Layer 4 of a small transformer language model trained on English Wikipedia (13 layers, counted from 0, width 128).
A neuron adds its activation times its output weights to the MLP's output. To switch it off is to set its activation to zero at one token and run the rest of the model.
A neuron's activation on a vector x is GELU(weights . x), where the dot is the dot product.

Input weights of the MLP neurons that the questions are about. A number n stands for (n - 500) times 0.00049.
n55: 314 647 364 327 453 714 544 340 293 423 581 518 483 414 329 557 603 287 531 444 205 432 366 332 232 430 487 566 607 159 677 448 321 712 412 361 310 500 695 284 505 491 504 616 334 401 551 617 483 373 690 816 518 522 435 293 543 627 262 518 504 417 428 629 522 802 522 491 363 237 331 681 562 464 577 397 482 398 598 394 478 172 155 742 558 551 557 638 170 579 576 827 614 381 559 569 784 576 593 567 445 608 390 564 195 393 600 259 478 618 504 642 424 725 491 337 651 519 598 478 679 538 715 443 670 509 318 504
n112: 403 629 637 438 843 677 427 366 548 570 469 465 464 466 483 337 314 341 390 441 556 456 513 412 681 270 421 403 392 521 762 466 673 513 898 792 797 237 610 458 522 433 678 361 413 267 533 250 648 605 342 491 838 444 483 465 617 577 563 417 496 576 259 679 568 407 448 548 607 535 418 642 472 959 439 504 557 350 512 512 705 561 580 336 636 479 462 488 552 624 313 388 538 705 652 491 457 365 518 435 633 429 602 674 496 486 222 305 823 451 475 483 558 672 513 438 366 212 537 564 283 299 618 329 483 531 399 521
n235: 546 369 575 467 554 730 468 417 351 569 464 701 655 380 516 393 572 559 391 569 595 536 440 476 568 339 634 336 684 397 358 469 332 385 429 809 500 695 706 296 471 592 596 596 512 426 391 621 413 504 399 536 332 460 462 588 218 453 562 315 595 477 481 442 641 259 504 718 599 472 258 585 607 612 492 420 427 634 566 544 457 392 677 410 441 572 524 634 715 955 323 169 575 425 572 369 683 632 529 440 512 411 363 401 243 500 382 458 809 459 391 686 539 542 596 484 552 492 672 583 465 379 658 583 780 387 356 439
n244: 460 785 482 453 746 419 436 661 211 531 444 547 354 746 523 427 482 642 509 464 413 355 606 495 320 550 362 559 690 125 642 726 438 305 317 546 429 554 350 154 400 553 648 491 356 594 470 593 439 364 701 262 537 777 558 119 469 173 683 509 509 599 544 381 332 448 477 108 404 303 638 527 658 514 607 551 612 559 618 466 659 379 405 580 321 566 309 219 449 505 426 361 441 405 509 319 486 526 572 584 287 504 659 787 771 529 439 663 595 422 347 500 508 567 592 491 592 964 421 587 242 426 722 327 743 646 460 531
n286: 624 514 432 500 257 741 514 491 209 395 933 140 754 611 537 645 550 491 352 558 297 495 266 625 322 518 777 594 390 583 396 536 491 665 658 592 398 540 570 367 481 478 188 747 541 26 396 625 387 338 736 366 651 486 540 505 522 590 624 454 673 460 539 472 518 233 509 458 654 379 473 531 445 706 435 624 472 419 613 571 676 436 556 565 534 595 599 474 477 455 656 382 577 347 287 425 509 400 147 109 669 447 383 609 588 467 561 500 410 478 424 559 54 314 486 407 527 365 535 455 424 591 746 437 629 700 309 526
n325: 315 542 334 542 592 504 761 586 587 335 367 537 622 667 422 343 455 157 464 465 379 588 646 560 379 629 618 696 391 470 599 571 528 406 478 157 447 820 537 528 537 614 573 514 537 344 380 528 448 601 500 238 295 509 347 377 469 607 761 518 563 372 641 411 657 430 573 688 563 380 355 58 420 482 656 651 606 720 695 230 585 550 397 472 622 358 384 747 314 277 834 764 625 393 448 392 369 435 737 363 341 311 616 500 539 571 583 343 540 547 562 541 573 733 677 528 382 274 265 351 415 273 646 850 363 671 562 330
n377: 551 483 667 314 719 536 693 677 582 469 472 508 567 402 410 684 524 440 544 551 420 455 439 668 719 536 411 615 326 450 452 551 562 400 612 541 637 405 410 553 279 325 281 419 752 594 672 749 435 775 545 353 362 581 184 313 559 440 504 386 552 646 626 504 763 608 353 582 364 627 407 582 608 718 700 467 639 368 548 334 448 406 313 517 575 327 389 470 532 552 585 413 397 492 569 771 319 634 681 667 612 547 404 314 376 542 488 593 369 713 654 596 315 332 383 381 657 799 465 596 472 454 401 768 484 623 539 310
n419: 668 505 453 564 626 683 586 227 364 878 689 699 504 807 553 433 207 328 458 565 210 412 288 344 500 500 643 637 298 243 576 340 589 624 338 645 560 368 651 284 669 570 442 649 277 300 427 602 609 524 588 505 693 486 226 360 509 368 334 354 725 514 545 485 950 451 679 461 510 476 337 644 753 572 928 360 617 548 676 570 434 205 673 554 353 445 509 577 841 467 398 552 410 434 482 277 658 290 590 403 727 537 419 546 403 365 245 321 552 500 519 586 599 425 783 676 370 342 449 443 458 436 223 619 247 280 561 505
n438: 304 571 600 472 625 329 335 385 574 429 481 574 637 442 435 815 482 527 283 536 591 491 454 388 535 554 478 369 602 650 706 284 491 519 391 231 629 757 603 86 600 575 588 394 542 555 504 700 469 266 323 122 684 371 296 505 562 428 543 95 647 554 400 481 514 576 338 822 692 416 674 615 411 537 477 764 216 277 407 466 373 264 562 533 479 806 736 612 431 577 574 723 595 427 531 396 569 208 611 737 472 683 595 518 371 438 284 582 514 708 581 573 417 446 302 181 459 544 271 683 450 430 365 404 630 561 590 721
n440: 433 465 491 223 604 513 449 384 552 731 370 439 752 479 496 427 526 431 483 450 436 531 323 338 635 682 463 534 604 418 402 272 301 513 624 383 388 817 811 276 576 521 535 340 600 384 472 557 463 194 469 98 232 422 492 543 337 322 640 387 517 681 687 496 636 381 730 539 376 627 384 604 775 444 299 461 352 410 350 602 594 730 686 403 341 721 352 306 599 576 608 635 572 513 422 540 144 688 392 526 549 550 436 223 740 482 504 508 390 622 542 581 369 396 603 658 431 660 640 607 424 406 573 675 336 623 420 591
n495: 442 478 445 575 446 492 747 646 639 702 500 292 436 604 491 419 337 679 365 658 25 552 306 373 545 420 343 479 414 295 628 361 372 438 589 690 442 348 391 341 651 620 457 590 526 381 638 365 508 448 617 578 380 483 562 392 558 745 707 400 611 441 208 540 572 676 344 422 573 526 491 657 599 921 722 409 548 708 586 335 776 513 394 377 425 476 479 661 431 682 297 468 800 403 769 398 286 577 235 431 310 500 564 496 471 715 588 496 525 480 408 419 292 675 560 369 551 382 611 445 479 370 764 411 592 509 349 409

Output weights of the MLP neurons that the questions are about. A number n stands for (n - 500) times 0.00056.
n55: 597 443 587 353 593 600 417 570 689 388 439 405 478 564 422 552 429 598 590 542 842 571 481 630 839 492 578 603 358 590 458 388 581 394 634 533 350 414 556 370 483 612 756 515 675 594 316 428 350 650 359 610 585 367 537 347 421 543 386 527 511 271 253 382 500 427 507 396 435 638 529 646 368 610 458 735 504 642 391 803 606 605 340 313 552 216 470 742 442 500 536 551 364 536 548 546 571 616 408 333 343 329 680 538 552 564 443 640 529 295 324 407 568 262 624 593 428 525 488 475 417 515 333 516 689 233 492 465
n112: 362 555 545 409 696 330 621 349 554 663 331 402 426 578 622 436 657 330 436 518 251 353 540 441 460 433 448 557 455 486 493 641 436 379 571 436 583 446 607 769 402 636 363 507 531 406 594 821 379 643 373 327 429 617 651 590 457 455 411 456 489 360 659 289 699 605 555 397 544 379 504 381 426 496 507 447 599 533 441 351 503 334 466 583 396 601 728 639 726 650 415 665 680 597 390 504 395 278 515 568 699 479 771 357 518 691 690 583 559 347 300 472 419 452 377 403 573 338 448 483 590 364 500 632 466 572 467 583
n235: 438 656 648 362 556 492 712 768 568 469 390 337 577 479 627 356 681 367 625 451 454 552 504 539 575 504 674 555 645 736 475 504 711 686 451 511 467 500 485 551 493 221 380 92 471 628 461 650 370 437 688 444 581 571 368 562 187 388 387 420 538 597 681 750 351 613 511 370 508 374 562 567 442 417 397 539 577 397 388 685 420 306 543 568 560 434 393 371 340 274 472 722 394 471 573 576 440 546 413 422 628 525 416 618 697 339 530 238 389 574 464 296 460 627 604 468 525 657 385 450 563 410 599 476 402 496 741 507
n244: 379 328 682 591 481 392 362 468 488 360 689 584 352 611 146 660 300 508 433 519 589 440 534 435 628 637 519 472 520 625 592 348 642 435 543 526 560 526 478 266 572 376 424 527 532 492 382 511 587 590 581 429 359 507 526 524 673 753 411 316 741 485 333 468 410 573 432 415 380 623 537 519 592 511 653 406 459 531 551 578 639 464 461 431 524 438 160 359 657 463 645 328 283 583 559 684 748 399 665 556 522 678 570 508 466 504 691 459 367 522 335 352 508 479 661 625 783 468 654 342 315 504 500 156 520 685 786 455
n286: 585 580 460 600 688 411 535 558 729 619 432 452 593 539 338 744 625 267 651 562 432 319 583 338 574 616 691 500 444 450 415 287 570 750 508 533 599 570 512 426 496 763 686 383 422 646 715 517 279 151 602 519 622 362 468 500 512 504 851 429 626 537 670 263 406 438 622 689 530 513 387 274 572 346 492 190 682 500 537 867 368 496 406 365 284 410 394 504 515 484 496 544 512 516 374 358 438 402 336 488 331 604 488 634 627 248 646 455 331 627 343 745 465 543 698 513 722 500 331 512 612 564 312 206 638 645 403 390
n325: 324 580 391 433 562 551 544 280 673 393 564 351 480 575 550 492 602 378 634 767 195 396 688 552 558 444 629 251 491 279 680 457 771 419 617 598 380 256 459 522 564 396 742 496 561 504 188 454 526 322 473 371 562 703 484 558 533 315 457 673 483 313 346 457 473 482 437 789 206 649 459 500 492 818 301 426 577 610 481 676 206 544 552 660 647 306 397 532 447 570 518 354 484 356 496 551 586 607 373 488 563 359 537 538 401 329 336 568 413 508 528 619 722 480 558 469 324 655 793 433 591 524 637 631 692 963 423 446
n377: 581 492 435 306 519 535 414 448 704 450 247 308 577 500 541 658 592 453 200 564 326 392 286 496 774 481 708 692 567 522 560 249 356 630 574 618 619 563 356 441 541 653 541 474 452 407 593 440 457 764 360 405 415 661 460 614 679 651 426 375 614 470 350 637 803 639 496 370 584 543 668 571 420 579 698 637 610 587 466 427 460 425 593 780 308 504 452 414 531 559 532 529 420 353 526 439 268 335 394 637 717 428 223 530 448 582 455 496 493 459 533 586 376 458 624 404 352 536 393 507 770 551 381 531 441 395 282 417
n419: 289 496 629 462 455 560 583 678 527 375 236 714 496 397 427 463 445 487 417 554 573 778 479 544 529 517 341 566 469 617 304 517 530 297 508 640 492 454 512 417 617 471 220 555 600 734 661 617 561 471 665 665 500 779 569 562 250 823 713 581 326 375 333 653 450 618 798 632 530 329 557 384 423 462 445 387 312 678 527 470 403 380 678 336 411 440 537 664 337 583 144 386 504 288 549 424 496 29 441 500 548 411 691 470 417 517 437 747 428 508 472 648 424 346 269 496 576 500 479 349 439 560 779 732 417 287 470 704
n438: 660 509 897 649 728 401 452 566 446 388 153 541 549 520 445 471 675 474 504 517 158 667 638 769 529 461 517 399 539 760 480 517 624 346 618 438 504 575 686 694 473 521 508 453 496 530 443 638 390 254 424 709 293 384 283 430 771 284 484 419 402 387 405 671 554 819 496 615 577 548 582 375 695 559 526 548 635 521 481 630 370 576 212 460 460 370 678 488 386 467 643 537 516 468 426 827 528 298 343 492 468 269 569 547 537 550 271 514 556 305 586 528 598 266 415 307 170 416 380 460 434 289 651 583 439 659 534 496
n440: 622 454 478 302 349 524 628 589 533 398 442 574 362 493 321 417 619 380 663 351 669 667 573 346 370 484 649 624 576 439 353 394 480 450 367 354 398 561 556 444 448 253 806 512 536 801 663 492 380 394 688 683 429 631 444 493 336 311 334 438 636 591 571 368 508 399 220 523 453 620 552 580 344 692 632 560 526 290 351 346 563 537 500 394 638 330 704 423 448 342 504 463 567 603 526 349 679 563 585 681 391 467 582 454 568 649 249 237 460 530 507 405 431 522 533 467 709 398 527 777 496 500 524 368 776 542 707 662
n495: 466 169 364 568 680 599 516 510 555 573 581 539 496 609 605 551 479 182 446 459 749 378 708 500 615 669 477 628 457 404 545 443 457 560 472 263 533 585 606 531 594 397 522 369 701 288 257 448 597 695 433 476 401 578 518 514 485 630 139 455 383 227 367 465 584 457 525 504 394 430 540 382 532 310 526 570 351 345 446 492 586 343 508 322 725 377 691 479 692 658 623 453 464 632 529 489 650 515 523 387 475 443 659 504 640 489 601 447 383 566 633 450 378 265 397 639 454 295 530 306 651 561 551 539 434 619 709 408

Each question names a token from some text and the token that comes next. It shows the vector x that enters the MLP there. A number n stands for (n - 500) times 0.011.

Then comes g, the gradient of the next token's log-probability with respect to the MLP's output, scaled to length 1. A neuron's effect is roughly proportional to its activation times (output weights . g). A number n stands for (n - 500) times 0.00072.

"ad", then "le"
x: 514 456 593 559 333 412 715 364 648 785 429 517 405 643 429 325 533 661 509 469 494 459 469 424 666 545 400 426 454 477 467 456 431 619 672 459 347 541 469 943 640 384 627 463 457 662 496 384 539 492 480 484 395 432 717 327 392 411 417 422 562 375 370 467 587 665 486 529 506 407 367 467 452 479 585 512 553 613 352 701 383 524 499 532 702 312 430 566 422 522 584 602 587 426 593 532 494 694 403 351 554 456 513 663 523 412 586 787 529 297 340 429 599 572 414 514 351 468 582 378 535 715 408 366 534 404 579 396
g: 596 532 512 338 274 523 460 507 416 545 502 628 701 430 383 374 654 620 564 497 555 373 773 596 397 745 590 429 410 381 610 391 580 631 516 286 580 670 544 440 410 544 342 617 559 276 463 348 648 571 593 462 501 627 453 464 377 389 519 545 732 581 374 606 599 630 584 547 531 337 413 241 466 472 312 403 442 413 501 378 630 457 477 658 633 589 560 419 514 446 306 315 424 263 634 423 609 545 512 265 784 385 656 300 601 432 644 445 480 760 626 262 336 589 593 380 676 497 376 640 625 311 438 503 557 589 465 549
Which neuron, switched off, lowers the next token's probability most? n495

" place", then " of"
x: 518 543 368 443 328 421 473 463 490 542 662 527 335 635 495 422 567 694 630 287 511 362 436 510 737 475 693 485 562 484 565 460 606 496 528 374 384 470 584 711 655 632 539 447 586 636 237 516 463 450 599 469 531 310 411 264 506 494 435 359 379 441 292 555 387 583 501 470 515 586 325 519 462 699 406 530 432 560 105 613 587 353 486 484 866 444 511 549 480 537 698 542 327 500 250 525 556 607 438 468 684 466 531 502 449 475 548 637 469 308 472 593 654 452 683 529 487 546 605 456 693 632 460 420 433 472 445 560
g: 532 555 575 621 372 406 309 598 450 380 437 463 502 544 449 676 519 460 546 562 557 646 640 614 402 446 644 464 713 622 519 495 468 552 172 434 518 454 699 470 322 544 616 471 638 563 215 642 536 289 426 570 565 553 510 693 413 289 492 567 612 358 407 428 322 378 416 542 723 567 376 811 641 513 394 351 359 503 575 707 443 321 429 585 792 339 346 544 455 431 648 505 688 564 631 674 482 586 448 525 348 539 475 735 268 284 591 449 559 299 533 524 593 324 384 539 428 585 475 378 373 486 559 694 311 396 504 552
Which neuron, switched off, raises the next token's probability most? n438

" a", then " six"
x: 529 559 433 564 519 407 515 627 451 537 620 419 346 483 405 355 623 610 707 427 482 577 355 390 576 486 615 500 577 641 507 419 566 378 320 369 353 335 757 648 531 437 472 448 500 590 371 519 466 287 490 597 460 418 515 417 499 473 489 518 473 395 235 644 406 616 491 423 254 597 403 541 397 520 491 422 497 403 426 514 419 477 468 468 801 293 480 510 546 502 602 586 468 415 403 506 664 692 468 545 604 639 609 586 636 416 605 617 469 379 423 436 671 491 615 404 383 453 597 706 687 703 439 266 621 458 549 603
g: 678 611 691 400 484 532 392 514 378 415 532 714 676 577 550 510 544 913 35 282 739 564 637 459 374 452 642 623 481 458 481 448 548 532 434 339 474 425 519 486 456 373 414 519 533 637 400 520 836 492 454 543 425 411 445 604 422 395 322 549 366 310 530 473 320 497 608 531 545 568 459 708 597 475 585 589 435 693 552 490 475 201 682 627 558 443 513 466 382 668 481 723 384 559 494 303 461 400 443 619 335 378 683 554 492 434 560 544 390 547 545 491 363 439 447 466 382 643 296 460 339 486 570 482 599 399 467 701
Which neuron, switched off, lowers the next token's probability most? n55

"ial", then " place"
x: 409 759 374 525 338 458 551 493 429 535 421 450 644 640 511 467 533 574 541 454 454 467 518 424 696 445 582 550 508 511 545 478 426 481 450 445 418 405 679 824 506 390 588 311 593 474 448 495 481 340 416 494 358 462 470 371 561 428 617 454 526 390 383 441 598 539 582 618 454 345 448 519 488 708 509 364 434 511 424 431 617 472 447 504 771 516 392 718 541 489 623 589 458 446 266 617 582 637 596 491 731 542 412 467 526 179 447 835 483 145 403 566 870 422 512 440 467 567 693 462 551 651 391 650 462 393 496 454
g: 549 637 427 332 423 353 468 430 618 592 674 518 669 535 648 455 442 191 468 382 586 224 326 408 504 577 573 268 360 228 587 312 414 471 367 319 312 474 495 538 424 483 602 375 639 421 644 558 431 519 696 571 463 482 599 390 619 594 563 416 423 488 410 722 458 563 326 479 312 601 475 526 355 635 605 430 402 580 494 236 598 551 664 550 548 417 625 413 910 481 410 453 370 291 774 429 526 569 492 365 651 574 570 419 564 495 429 462 567 688 567 574 579 524 639 541 361 463 571 530 575 732 573 323 590 535 632 672
Which neuron, switched off, raises the next token's probability most? n419

"le", then "’"
x: 588 486 432 579 580 464 703 339 494 719 473 599 592 538 372 492 488 758 524 487 621 401 245 476 846 434 507 412 416 571 410 565 509 566 569 414 444 538 579 752 419 559 575 361 470 559 278 478 310 347 553 476 307 350 549 348 269 435 468 487 481 570 411 532 370 437 502 555 423 406 385 438 396 581 449 646 454 571 392 521 409 634 440 641 575 334 560 530 506 593 608 517 551 727 353 396 494 600 401 464 558 470 535 582 505 413 557 772 532 239 427 505 679 453 413 572 562 598 576 684 442 715 422 375 575 334 632 388
g: 599 373 556 413 363 631 407 481 452 443 446 637 465 316 701 364 509 538 601 558 585 541 487 470 458 544 430 470 608 767 607 708 310 455 475 521 714 561 377 338 388 370 452 494 600 366 324 530 554 452 450 541 598 742 743 371 498 490 510 550 607 576 554 667 475 622 512 564 568 466 560 697 507 522 456 464 659 586 546 536 513 268 159 477 447 663 385 390 444 503 852 597 325 488 645 301 520 228 302 616 604 480 644 646 302 447 636 355 402 604 536 632 489 534 504 376 372 529 261 502 521 696 367 216 472 558 351 393
Which neuron, switched off, lowers the next token's probability most? n235

"ine", then " Air"
x: 514 510 439 616 131 356 672 519 413 507 600 561 308 537 546 606 516 698 418 352 695 439 502 439 680 389 629 475 607 613 259 572 452 545 473 596 548 489 660 655 408 433 642 384 511 721 551 405 280 307 566 582 570 477 561 304 431 418 468 391 456 246 446 565 409 466 457 577 329 556 527 433 346 576 371 518 514 570 333 680 385 546 658 595 660 489 431 785 490 499 597 522 412 424 313 375 473 644 430 506 596 634 469 402 524 389 520 574 616 386 515 431 828 564 534 580 410 539 510 619 505 497 367 504 467 431 469 553
g: 118 392 419 433 525 352 557 515 591 657 516 628 459 422 438 605 294 316 378 477 342 386 385 349 317 680 405 412 520 408 451 492 394 554 640 611 534 474 645 321 541 692 492 405 573 534 477 464 648 585 440 503 466 504 283 415 389 821 501 620 615 507 444 517 581 573 485 386 466 713 674 529 328 518 388 481 706 372 398 649 515 691 476 549 373 265 540 345 801 569 432 441 295 516 603 501 538 365 635 534 529 780 434 328 505 357 848 534 343 446 654 522 581 594 456 662 456 524 551 677 507 433 606 605 498 456 625 402
Which neuron, switched off, lowers the next token's probability most? n438

"ter", then "y"
x: 373 563 463 576 372 430 690 467 534 694 507 493 577 613 524 448 469 607 451 432 483 533 438 534 496 466 390 499 576 664 330 623 361 563 684 416 536 543 672 791 478 507 605 515 373 824 304 495 418 496 394 600 481 366 604 342 390 422 413 313 505 359 463 529 365 535 453 308 433 584 327 487 514 574 503 466 485 562 342 467 617 446 549 407 748 436 482 721 422 516 671 500 505 510 354 525 531 512 673 542 479 491 475 522 484 357 477 646 580 273 362 546 741 417 462 617 508 499 401 712 714 565 387 217 527 273 672 431
g: 547 474 354 407 351 507 530 378 192 409 419 403 521 423 465 377 589 514 405 490 595 559 640 494 350 456 579 419 594 707 654 675 590 341 525 383 668 592 431 575 386 398 598 409 625 426 360 640 589 532 574 353 573 520 617 609 485 479 303 366 528 455 518 841 433 422 708 224 300 282 374 535 468 566 648 334 520 340 246 416 609 532 468 463 624 563 500 686 652 344 498 495 568 494 604 517 528 734 276 579 528 694 605 526 387 379 610 856 384 527 471 400 761 488 403 470 529 663 389 398 504 382 722 462 531 466 622 524
Which neuron, switched off, lowers the next token's probability most? n377

" later", then "."
x: 608 498 493 553 512 336 522 466 518 554 526 380 452 608 333 489 555 697 505 525 563 557 299 380 645 597 448 328 453 514 546 514 601 556 582 505 425 415 582 666 476 449 467 312 356 690 422 484 475 309 646 446 566 306 501 488 497 387 494 537 409 465 402 566 553 306 598 540 577 473 474 477 327 609 523 459 421 497 401 685 484 401 454 565 679 397 348 499 473 477 551 626 423 602 202 518 275 686 415 542 566 692 493 520 570 508 542 856 415 311 408 593 978 353 659 459 419 403 641 458 615 685 376 289 542 501 646 615
g: 512 777 440 607 501 485 458 317 518 676 529 496 525 368 646 674 393 452 461 548 291 617 376 487 405 476 367 406 356 487 572 501 427 498 511 537 582 661 392 650 527 674 616 418 307 606 318 518 760 614 532 474 460 387 330 525 434 445 585 596 131 324 534 456 267 578 765 406 403 600 629 680 365 519 280 598 378 539 447 654 510 648 704 624 636 553 704 278 393 509 548 448 402 627 346 470 479 461 391 558 576 593 475 321 412 400 572 804 399 246 541 351 471 547 623 519 596 485 474 265 548 565 598 629 662 449 401 523
Which neuron, switched off, raises the next token's probability most? n440

"-", then "1"
x: 371 614 660 495 605 399 664 377 667 526 520 484 327 664 388 444 494 562 672 307 554 360 414 407 612 517 555 465 499 566 553 375 457 602 692 494 433 470 476 787 503 359 529 519 639 658 376 448 558 606 444 387 506 477 572 383 487 509 466 366 534 373 419 595 425 454 516 444 555 503 431 518 272 601 543 441 433 654 206 661 477 420 411 527 660 490 424 546 384 436 446 759 341 473 445 403 445 678 548 259 491 693 509 524 578 522 616 679 617 274 517 541 669 471 622 542 410 455 584 678 627 347 403 324 618 407 441 456
g: 415 560 611 530 568 570 582 290 699 220 677 558 272 264 294 527 545 503 586 364 419 492 520 540 454 712 409 398 676 277 387 619 496 348 395 550 497 495 541 354 591 539 341 535 521 327 625 593 250 589 586 509 399 499 571 403 488 487 285 374 759 650 656 289 363 457 663 497 753 412 552 386 479 438 499 396 506 420 507 309 655 482 367 524 496 716 805 430 562 653 442 663 569 597 562 477 362 548 423 384 766 480 461 523 348 513 393 438 546 840 512 577 534 591 463 526 404 515 681 501 564 414 413 696 542 413 487 423
Which neuron, switched off, lowers the next token's probability most? n112

"ed", then " Oper"
x: 657 532 376 426 512 294 477 662 416 550 364 408 387 573 433 511 464 687 501 457 506 529 248 422 557 620 410 429 575 713 580 417 567 467 395 479 358 404 614 689 470 351 425 543 609 677 386 501 496 383 520 710 484 370 532 468 414 307 544 528 425 323 285 689 524 415 566 538 321 516 438 581 544 607 423 517 486 439 369 546 439 519 648 557 579 562 405 488 473 394 559 594 484 534 354 474 533 590 406 559 668 624 610 440 464 427 434 824 502 296 401 460 948 518 677 658 397 511 635 602 522 603 308 309 487 496 677 545
g: 510 597 762 446 668 605 513 399 682 594 561 611 493 392 677 502 470 549 483 518 373 576 469 644 468 564 576 71 570 551 261 373 512 250 394 334 578 573 354 449 406 505 415 712 640 419 596 447 544 481 458 548 373 732 283 613 456 338 353 721 694 593 351 656 420 443 365 493 385 649 713 431 363 509 407 711 558 418 556 351 543 609 475 536 483 390 706 422 518 363 333 431 557 665 767 605 432 514 527 456 337 335 362 360 483 420 635 330 509 495 659 475 466 578 539 540 416 614 388 521 438 386 646 675 646 354 406 579
Which neuron, switched off, raises the next token's probability most? n438

" cap", then "ital"
x: 459 618 432 449 444 530 550 422 555 462 496 379 542 572 266 339 507 538 647 493 422 503 459 431 422 566 694 584 496 672 403 472 520 475 479 454 466 336 508 758 478 505 540 540 541 690 375 438 682 551 516 319 526 224 449 357 584 478 558 406 581 269 176 520 443 495 484 583 544 452 392 388 231 629 537 472 536 375 423 663 420 383 457 430 801 309 436 693 402 579 527 613 589 456 402 718 391 520 560 547 716 649 610 541 507 442 592 776 488 225 410 392 749 418 561 607 541 620 674 433 594 533 404 493 506 480 657 609
g: 337 613 384 430 540 524 442 598 560 538 312 542 658 670 485 624 323 402 621 690 366 629 450 379 311 537 253 498 692 480 658 541 517 387 280 605 569 454 382 291 543 519 379 628 458 336 532 263 441 567 515 575 579 677 511 542 236 424 612 466 500 389 628 515 719 523 469 667 679 670 454 504 297 474 182 487 606 614 466 600 596 565 283 520 578 468 274 423 407 525 528 375 616 496 460 741 441 640 774 273 488 611 496 581 505 564 339 350 449 790 586 468 464 525 334 622 602 372 563 394 360 535 494 584 619 627 470 410
Which neuron, switched off, lowers the next token's probability most? n325

"ten", then "ance"
x: 371 419 401 520 549 498 598 485 532 675 508 394 420 670 502 433 479 584 417 420 532 471 347 470 526 525 446 621 513 538 398 585 481 570 547 440 468 630 565 743 475 370 520 446 637 785 481 467 327 451 483 445 635 488 590 327 367 341 671 294 522 240 442 599 362 446 629 520 247 467 321 589 398 484 594 574 448 595 520 649 541 561 496 376 667 362 424 637 433 523 541 628 379 395 329 543 446 377 397 459 572 678 361 451 587 374 543 708 674 485 412 434 829 542 638 472 474 609 580 655 531 681 222 387 487 436 697 431
g: 527 374 448 487 491 571 439 425 443 466 562 518 522 580 338 298 444 421 483 620 486 435 683 477 544 765 246 519 547 568 694 440 515 509 575 303 341 507 427 346 464 385 554 750 724 355 422 455 914 685 295 589 417 465 497 439 544 452 620 320 586 448 390 602 247 492 580 388 397 463 465 461 465 495 626 372 414 573 514 401 578 416 408 556 688 473 459 455 607 498 473 450 475 382 544 301 366 489 655 518 521 579 692 532 524 396 511 255 595 853 608 444 790 583 436 701 510 529 486 267 465 635 229 650 706 486 513 599
Which neuron, switched off, raises the next token's probability most? n495

" it", then " was"
x: 511 460 466 450 505 406 594 593 426 476 643 404 382 551 524 332 526 783 653 373 445 477 167 515 605 593 657 534 485 676 479 589 626 506 528 344 502 451 644 647 514 419 450 483 527 679 255 540 426 444 534 486 572 399 389 405 488 481 491 433 497 507 335 641 592 626 513 507 293 422 345 472 379 658 385 441 393 474 375 581 519 340 409 428 698 270 382 542 449 516 542 531 483 432 437 560 724 523 419 554 568 537 492 572 529 401 490 702 444 480 321 495 725 464 712 483 517 547 776 634 624 648 372 201 559 393 592 570
g: 492 495 424 465 511 528 482 450 432 463 442 697 584 217 456 555 501 639 447 624 355 507 430 756 578 493 613 376 371 581 366 553 552 590 546 379 342 545 290 265 468 286 434 569 524 472 666 409 605 443 465 477 574 600 418 508 692 396 307 621 652 549 503 683 590 543 622 767 302 544 477 290 442 519 476 466 448 616 601 575 538 503 414 536 240 583 522 748 602 521 357 318 414 221 458 545 615 557 654 462 111 532 522 427 780 681 391 573 299 748 397 521 494 341 569 429 524 416 495 607 735 520 586 331 489 617 581 484
Which neuron, switched off, lowers the next token's probability most? n112

" from", then " M"
x: 593 478 459 548 489 549 632 586 578 689 396 385 555 632 389 399 546 682 478 510 484 552 394 452 612 647 542 333 415 507 335 410 447 395 463 437 323 439 573 757 467 303 461 444 640 712 317 473 381 310 604 523 570 423 537 434 417 314 419 636 432 412 297 579 452 384 555 548 452 599 610 442 499 587 383 662 503 573 296 614 395 520 544 457 687 390 472 494 446 528 569 546 369 559 419 439 555 585 443 604 469 468 584 431 409 391 596 737 603 455 447 560 802 347 733 545 295 687 573 634 539 750 302 430 608 444 529 579
g: 501 406 715 468 597 544 188 442 560 351 428 506 572 394 608 508 503 389 444 842 274 499 437 477 306 429 582 422 629 541 204 436 506 149 497 499 383 539 415 541 550 406 528 563 608 182 636 506 378 506 461 506 495 617 415 784 460 572 302 558 599 618 528 403 686 410 619 471 501 621 734 556 635 479 648 466 330 410 604 410 441 625 621 541 291 546 643 462 683 540 217 425 475 645 592 476 349 379 474 421 553 475 483 698 406 704 456 523 610 738 532 673 360 572 453 469 451 553 439 337 554 529 550 494 303 596 591 559
Which neuron, switched off, raises the next token's probability most? n377

" ord", then "ained"
x: 588 389 458 576 348 463 616 560 525 689 508 405 499 656 287 374 496 687 504 454 526 428 393 471 545 579 449 448 505 569 389 425 445 526 385 526 383 458 498 557 489 436 392 444 442 872 281 361 477 521 402 333 612 482 497 305 510 302 498 485 565 413 386 522 585 478 588 447 376 556 521 466 282 676 526 434 559 351 475 645 362 564 401 414 760 432 420 584 494 481 673 577 482 418 567 562 462 544 522 652 533 537 646 493 613 430 609 804 511 393 267 482 705 449 464 473 573 696 787 612 568 669 353 406 641 281 682 618
g: 490 517 507 557 242 451 406 646 478 715 486 404 506 422 381 378 420 547 261 300 557 606 392 420 599 555 655 451 319 740 532 513 478 449 284 512 446 568 589 507 668 601 498 736 426 676 459 538 584 481 528 534 573 619 625 464 618 507 409 514 511 569 396 517 402 461 458 519 481 734 797 578 702 580 733 500 303 395 567 245 631 333 239 639 649 383 467 619 622 476 509 337 400 599 483 416 268 521 382 490 232 492 502 522 603 268 401 265 583 363 741 642 491 458 549 440 535 578 588 327 433 437 592 506 490 806 405 499
Which neuron, switched off, lowers the next token's probability most? n244

"uss", then "es"
x: 547 361 411 408 427 420 645 426 524 559 554 323 629 641 423 403 691 751 665 452 413 482 271 496 695 598 381 427 482 600 590 520 584 586 431 476 437 500 569 839 511 338 616 648 520 715 399 529 362 400 586 696 743 429 506 490 551 356 577 468 460 280 280 498 369 325 439 478 427 300 513 553 411 539 447 356 454 506 223 470 369 567 422 562 630 371 410 557 497 479 622 555 453 484 413 451 462 533 400 592 510 546 572 371 524 496 530 588 415 262 585 483 837 500 534 543 517 568 579 503 486 489 389 428 519 534 706 748
g: 384 392 887 425 491 481 386 142 335 356 530 383 755 344 474 418 537 508 456 540 620 770 436 396 397 399 376 493 452 728 335 637 578 426 422 650 551 520 466 560 500 360 347 380 442 281 417 523 478 561 393 509 679 583 404 644 439 480 397 616 160 410 528 509 680 816 493 420 240 490 398 449 490 657 410 558 543 411 400 447 450 408 420 458 564 393 493 468 389 591 519 560 657 629 325 547 358 489 607 507 603 739 584 669 471 537 482 599 674 446 592 505 427 434 671 676 572 543 576 403 518 527 692 612 664 418 497 658
Which neuron, switched off, lowers the next token's probability most? n286